Layer 3 of a small transformer language model trained on English Wikipedia (9 layers, counted from 0, width 64). Numbers have three digits each and are written without spaces.
Take only the direct path to the model's output, skipping the later layers: a vector added to the residual stream pushes a token's score in proportion to its dot product with that token's output vector.

Output vectors of the tokens that the questions are about. A number n stands for (n - 500) times 0.0093.
"asing": 514483343521779477464472541495425315690718572380419471566536469436589446471420506608231489534356574569613600334562412568485529631395636512611548610379338519438427402409763506355565517468438551
"itional": 562536416493911594510557307323428380635657584308422447568532423484662247444424585577459335602558594562485598339542341554411628523366602465515400733287393336598467440409803377460713576544567402
"\n": 510506464558451415636601525516583539451513507535446491415469547503421468435422624457595418403550599517491430459457514533546413457459521472577496529370500664603504505441547610517410473518410484
"mber": 553436303470889581529538418413476292529707661424442402666536451649682200458390434492287525438310728447615582372462335497580515570374621547654449637535344334412399439405693620452556518634600494
"anguage": 504471440473856563488610427434380289687703563283340463587531303672474377527250321532257486665395710614624435300525578581548633598356607576706485636345323431468334421345828475553489494659506468
"|": 622544460634778506464542513404552401564670626443543448552415401494628349598418515448365439523556599404429465380498390584438472541386537432573543584407395544448444532325569738460534507592362474
" are": 559507375587722478547488513525428378470515568476425519544508505513480505476413547404543492484467525504413439411498510474540515590401420487495564648350482475464475469436651627366554445667510635
"s.": 499474459471716475618448515493365467528538550505408642494499468625367284431509562441517452562478482476475382439543419507653464552381507505487483524612374501464448395433648612509558601596696416
"es.": 514424464546721444676420546393369466652630579463350607677572608607397421424545540443468417483416541495436452414487465505548485563416505639475508547537377325557350394304776464540499519557521515
"day": 545386589492795642433453328461507182687622673403487632656390305592549368546207492547348493541365549459560348368665371397667489657309624522679533573498260374435262438476800584594670444831396455
"\".": 501469418459792527583502517558375355619608479328452599553462441523519403533461476311364521568404539502501460358547385428397420590490488585598574658461382579422490390327782583471676462575634566
" scored": 473523319603808565469417435424417254582633641379423508573480471557547491504418541639448470532505548552534491370481301465452577614415568430617489561369527418527432427372556463531539507670634514
"s==": 644536456494870487578630153373323370506698664380324641554422460548550242602362517483422473639514448508452306331592442580543482625397564447570590615465336497453512422358776606563446454713500492
"iginal": 530513194517803544390550465430576295644714569295430474644560473539476156636298437635527487447393471549465710305471380389535590633277658522522493635315365246493358413425792679593665572588716533
"land": 548397504517662525506560461447549475679623595358533432453502465511516388619490410543366574432460558586551470443581334503572511482427549625575526537389391394543350442374616518515519374557615472
"m.": 585612287459792441494473488377317355701649576405522533611420530692336402379478463574360393570398559518718507359493308539512598542342605506547518462483334415457427431292923572366625493686661527
"\"": 507492490488643498554500472538409468526598427362514570491426472524552414590451490356412539537455454522482430410573442436335437557573500596605601620448459651447536474380684514430553446548520570
"wo": 491460429337819482484558414309512351681659647374347463618499423651593410561249492574367432513289647484494533414485480569459524655492440536479421611402485511428450449337677538444667393760644598
"lear": 514403358486822581431534344463592359610712661499469363529626477549646326519451542510433437480390553382480602354608270558559464663370579500542500542438357377397364446407834543509625580677431374
"ient": 412477256562826494543505434439431545571632577361528426601577526441568291510480449590447448458337510571578583391507435415508576533527535557532575629329330415454472442392704436468558566573626531
"ocrat": 587384369286946535571508335364473413708719642217384446646402301605550486514284449506325447604423469519526466315369406602581525688471581473602609660455360456388323398393662553572668643633625580
" |": 494611515566534473412386622616484510445529492588535502503424507497521421538515505481511432498482460449405465499464393627486521453569520608489443504439537552504502558487507486465475502526539420
" by": 425501445472627483572484512583540451577500525426485472487466419549526458432422525518535542545501504536505532433511422508457425540482531539636515501326452578508540434524532478502498419552629448
"adu": 453491299683763528481504422364519366639707643407366592520579508573504296503444516501333473601418442429619512343432451553451620583343546500666616559301263330390353435352722699575583684664359629
" centur": 572399514538900423460551434427411375722606614515312558617560414473549354475336457529375447569285451479674605296556322500487531615361592465553621588419287421437326422401895678383640469718556478
"al": 477446530578596457497514486544508483460567521501546575389573503500495498445489471540533455641436499521494438521549482458564506510477485482552482519429495516598562422360608378369418453498518584
"ician": 629470413569815608619575519377508467607710658280364386598505372692604424624297488453384416552373654607538467345477429588488480472323476479485465658482395388499385416280678556420485518674545490
"|---|": 625398461505975655421554402342574257706750668266441288570513430614698399535306442662275444654429548734437522223455357484492539599432554445628471730399302450361494479368713500532521399656454462
"ple": 565536340535761579530509325380520383584688672383444489619509549451507357539197458577321448640466423462385495379565259347493517524414649459542579485437369451593520430350788614529609529763566615
"ial": 529553500647802474557612426357627514483643577329405399528506498441565426444437420486484427547419429466366437422490381427625564597284540621550509662535396469514480431426629444553477513654658386

Output weights of attention head 0. The head adds the sum of these rows, row i times number i of z. A number n stands for (n - 500) times 0.0012.
o0: 315554212434536490429522419683383332560830404457522532742376229420372744424504106708548506694820465651617650336736612543308565533442607377441361492425487638518232246726523499723437417368815388
o1: 567570560557249361599523442406611441376283705406436665545537511288272516485334539515717280609373502664410587611520405500251771990619443499171476558147473795461402456652550599325595541560622536
o2: 499645670541287485707540495513431771519229379448408308717462554310605575627337463476445363627471716435523183546364467642705341573420594775633468486440657523062523553436587520508517585397320600
o3: 380538592619611497566478550550569510368333588371387716474417572595312556382643363388505564534362128324729664586421464506719303611467390451457453404471278185705639649520429655411626697655352765
o4: 235603656550435479355388664702550417562223594614714448517485384330642478549609349636507654482473592535442364437426547405566383609627528454242414827785364555263692629555507604190726421384494113
o5: 481145603654449534571552453462611557340270383547781449517646561355640496410469389809509323596558431554686548377210660379526599263479730442441665618579379433808602520602385393507448530392327356
o6: 706614377459536431434324607673659403495569362421612230392695487348320293557548755619651307456314517243398563744495659690501210711338499422553693403384627636450431674699421565739501407624286311
o7: 434763520747261333566430386731198324607351394701705415276586635383336099640709629458619469364429415463436561381851414731218560104417573749632854440311552365303529338581633528646638815339371733
o8: 483544598460380803368550514328748641445820497461475363481611430490595246552229263600604644623468388460619562560530334359680445528659317582409444279603445583744639424703508236529275250490626444
o9: 640741511547368689410421601428485787461270491548422214537266271512514430632774710728325249651587485605195437452398535458413343436838568508453444357390512567570632441543706404563572368601574391
o10: 503356586507791767529544521755625355789251542250373311453566455450700388764245784406643801360703586419396296457357174719264359770308567262469715397507416570509435377568534515555356563537284624
o11: 744544406520563374463409504599453437584634574585395441735656601537329448584528731406587493515660400326425546489506471509561399524354296566636781236490588510328574120382524795580483351293529423
o12: 452645662573892634553475502146596459314540475358578527628512499323311600649711720607397612513575481356465472694405251633357299362517300439461360390654521472653314703516385609394562299425685477
o13: 556544685082376384468451479489273676419474321654517578650515493323545430498504575575421557503297573449445739534499323466932377628319497627657528771598397552806591501323521499612545524161415294
o14: 485359521596460388712536628514562522521044381725176833458682302348733392544264405355147165520392780318725688519819599622629449421293807702514511495642170538286695329681646551456475637509283505
o15: 215528466408581413146574568172432417590632768453455399471507489618512702679231559382405713535636575202716566669453593738655434431373538401317420514462862469264591566447514500533843687392142485
o16: 598343350329381452686651509430637604753688602485357731383503516752633772414639405573366509510616769299418408192527575815386573629386505437463539262515627364494187425726523503324179513314387544
o17: 200668647430315595506429479482405593202784231339552683653635625634547549633441420481589839464652564488359644618421607461708471302504388335757387323320412623554320514363642438246531424425545610
o18: 412524622461801209302499744633702542288371833503566414341560582421366761554422647272573411481565368500247611676571325818392327597150363442469523579592705422367751686427657454520424417292447501
o19: 820222618699613397370353489275641437759628243477716203244591639336569591327653130438100753419522391659518459781331460532728668619527329639580491687428448547569653236782612405473714373496217386
o20: 458532248573604545432648524500413665737083835640542324725626541662474491316622354625782430395600554320350538390397525340462534461187459461848424474621357710464365571442322558458534417486573470
o21: 381307251445467620284425517561652556345391439537609269492528471625398717445727452435477625183455706396410779568553524378558379298726687469743358414528539804481492500257499590475581520534659456
o22: 324247422614475700600316254478568653576214432655417587434604677428666372627587495468510451482309640613346531637326504197596251526429599600589567582448744346334553538641467268633680433744569402
o23: 442642495496707524487532514491238722584571558353618539425616548668545536532520621182250291246631410583698480295378417422597268449592448454787525496620154444398434121761364780429466555618819597
o24: 401716449771434504443414335656302331339382551593363639553738267311619574708624521606414531272602602629542555571326556507647698751616444452395261609514669382385336405574144418668506280639532420
o25: 340404431571451710666491353715231408565419588179594589492381599404744665493623768454430429303633327502437539394889637418518397456324672582579601440515347594543690509657371511427402265592138581
o26: 419447587453569554631341310440674526567758641397237669522565618687801357669459085145620398553548458532559550428310723675578446499734277393297320528597557527420583447487493418412535626486706156
o27: 405613625218836517437480193757621550602420334703294338506692550322157453383664406500738519539707672631503632289374548494642603572559323372399299394548369457516393384659693378218437763638542637
o28: 361406310590420345546487630330222423546580471703513531452438705353704699528554381358517672378396565295788515507332665548487519701598301235380613557402353446407428588576714414392635439573819681
o29: 607726460454496713551361717617494609465751715537481561468498419235410532217563475286563430607605475632484760472441299392576472363573597469500632564468531589660580282372387218407712276343379441
o30: 269576371369589589582527246518388386590633721501139533306643461246559260756335697621896749447667384155597675107525636552229572692404582494602368486358581396447435473673682659304376532698593594
o31: 339194372606429606565549529612744664601106286597590395478531431357805702445625387398441533361303503729444650586466410571598537554703357445520646477086634383445650342629168740362312642676682512

Each question shows a token from some text and the vector z that the head gathered there. A number n stands for (n - 500) times 0.0041.

" for": 542550455475427494482481529451523537432531442495456592449502544536561437446531542499499535527511
Pushed down most: "|"

" Cl": 516472529408552508432490505539504508454545502520512561421450567547524403428491535504510482583474
Pushed up most: "anguage"

"y": 436587510502597417396539559654523494519488450390430451517516480456551495413688547428392540516443
Pushed up most: "\""

" 1": 436498444565482435450229514372607467601535440414458637580518522534512686544497655576579448476516
Pushed up most: "ocrat"

"im": 705499510329456463392513336421508600422425453442626405497631407554467673545534646655437465476589
Which three tokens does it push up most, strongest first? "ocrat", "anguage", "|---|"

"\n": 491563544482625577456433459459473494494599674628493482517506474448418455467477410357522600328549
Pushed up most: "asing"

" 23": 560572441538584443591459419460582363569499409512527497551377495520491549579379576424637523450486
Pushed up most: "wo"

" M": 422561580424467520609490532657573476520495539473505569496535477529459399473502521484474452485411
Pushed up most: "\n"

"at": 474562550446524463503539442597481507471436425518411539417441568540426527520452532449400548401368
Pushed down most: " centur"

"-": 501510469532518529333566460403439501338640506454525569582514585545538515428425445473572556345705
Pushed up most: "al"

"es": 472485525444580526477606464502550539400462516502507553497562448476516470501521544460485446480467
Pushed up most: "\""

"ist": 530472571481615539426539438438518531365490577568418502553596454546471563547574528545478479435539
Which two tokens does it push up most, strongest first? "asing", "\"."

"aka": 474582399580447565473534527417545472484524481493460548467477588485461421503518523405502492566454
Which three tokens does it push up most, strongest first? "iginal", "adu", "ple"

" same": 458496540446497473480539431471490486473501442417402491478484546512567498550470547506507515472465
Pushed up most: "ient"

" enc": 423407643439513559468493522580491572426547545577583442423561592433614508561558504526441508580452
Pushed up most: "day"

" Northern": 500529543498625496425486431501549502420425565607465451540530477500528493524539487538468482470533
Pushed up most: "day"

" this": 462535554522540467464449494483486508443473445438445509458509491492568548507509509530545467481540
Pushed down most: "|"

" U": 496544604524507579568478472576502474511513467435488496480466518517499447511560495453467490496469
Pushed up most: "\n"

"ry": 355523456572613471397356480435541468547563552516449489605592497503505535476483559534524483458517
Pushed up most: "ial"

" 11": 631504529581527554531414518458491468619434450581505575435462630553405531591394482480587488503461
Pushed down most: "\""

"s": 428467462551452471456451471426510506538564581471571554483484461528443648554478446471522488438487
Pushed up most: "mber"

" State": 468505509447493534480520555552566487539530493526496475435453614514533409491562502504397538551457
Pushed down most: "m."

"S": 498419529580535536545365436397565434605460594652482512606532511498336515530639503591427434499342
Pushed down most: "ient"

" the": 490549448536469493519496470489537460507498476542483539530446557575450468559516551525476522532498
Pushed up most: " scored"

" again": 481569465560527487482516484484513473448563511524529574512518517556490493495474473475524514422554
Pushed down most: "s=="

" which": 604568466509403421529472528386514498428503486493468614446469519551521476414535545465545544519460
Pushed up most: "iginal"

" award": 316541507502478569543486459570545454499535592563594423510509503483512455541556503560410488566468
Pushed up most: "lear"

" 9": 363426388603387426460372506317520479651551503402512508532495481471491763574437572531619440523571
Which two tokens does it push up most, strongest first? "mber", "ocrat"

"O": 508451534616494532574400457395504437632461538610447527588486530486377525538621504593424412498353
Pushed up most: "day"

"od": 528490510522550454429488528479585496485470550534462500483488518515564558537555502527486483479552
Which two tokens does it push up most, strongest first? "day", "mber"

";": 416523513452586388490595385528342468530522552499400514617457570545550507613464548689500475543355
Pushed up most: "s."

"al": 365464522499584642432669439476514508359451468545480442491520468416442485519570474542463463590493
Pushed down most: "wo"

"0,": 586487481595450661658573430382411439761545520516489604522522550657362511577348411564516470511368
Pushed up most: "m."

"ius": 484579470588587527372398459450523446522441574578490425587410497418438506526533535470628536539642
Pushed down most: "land"

"earch": 524505495390476502442506569512590504509523474506515442389473635485506419469542529472442551517393
Pushed down most: " are"

"ctions": 331389489512542571612581347370391579507551541570596495572473530352550452531582537501473446445261
Pushed up most: "es."

"omp": 515487550374547424505483501524539504568476573522551431414456599613579515455525566474412457555488
Pushed down most: "al"

"1": 380537374598414420506341361326478378578452492534486417576504557577416627628545663545618437540495
Pushed down most: " |"

" a": 560545517400512425428437472419519525398457479549521549507551424558495496589530507410513453496540
Pushed down most: "s."

"ush": 487519499503564546518505503491515496402562492459467599469556472552476525516552492509505512414582
Pushed up most: "al"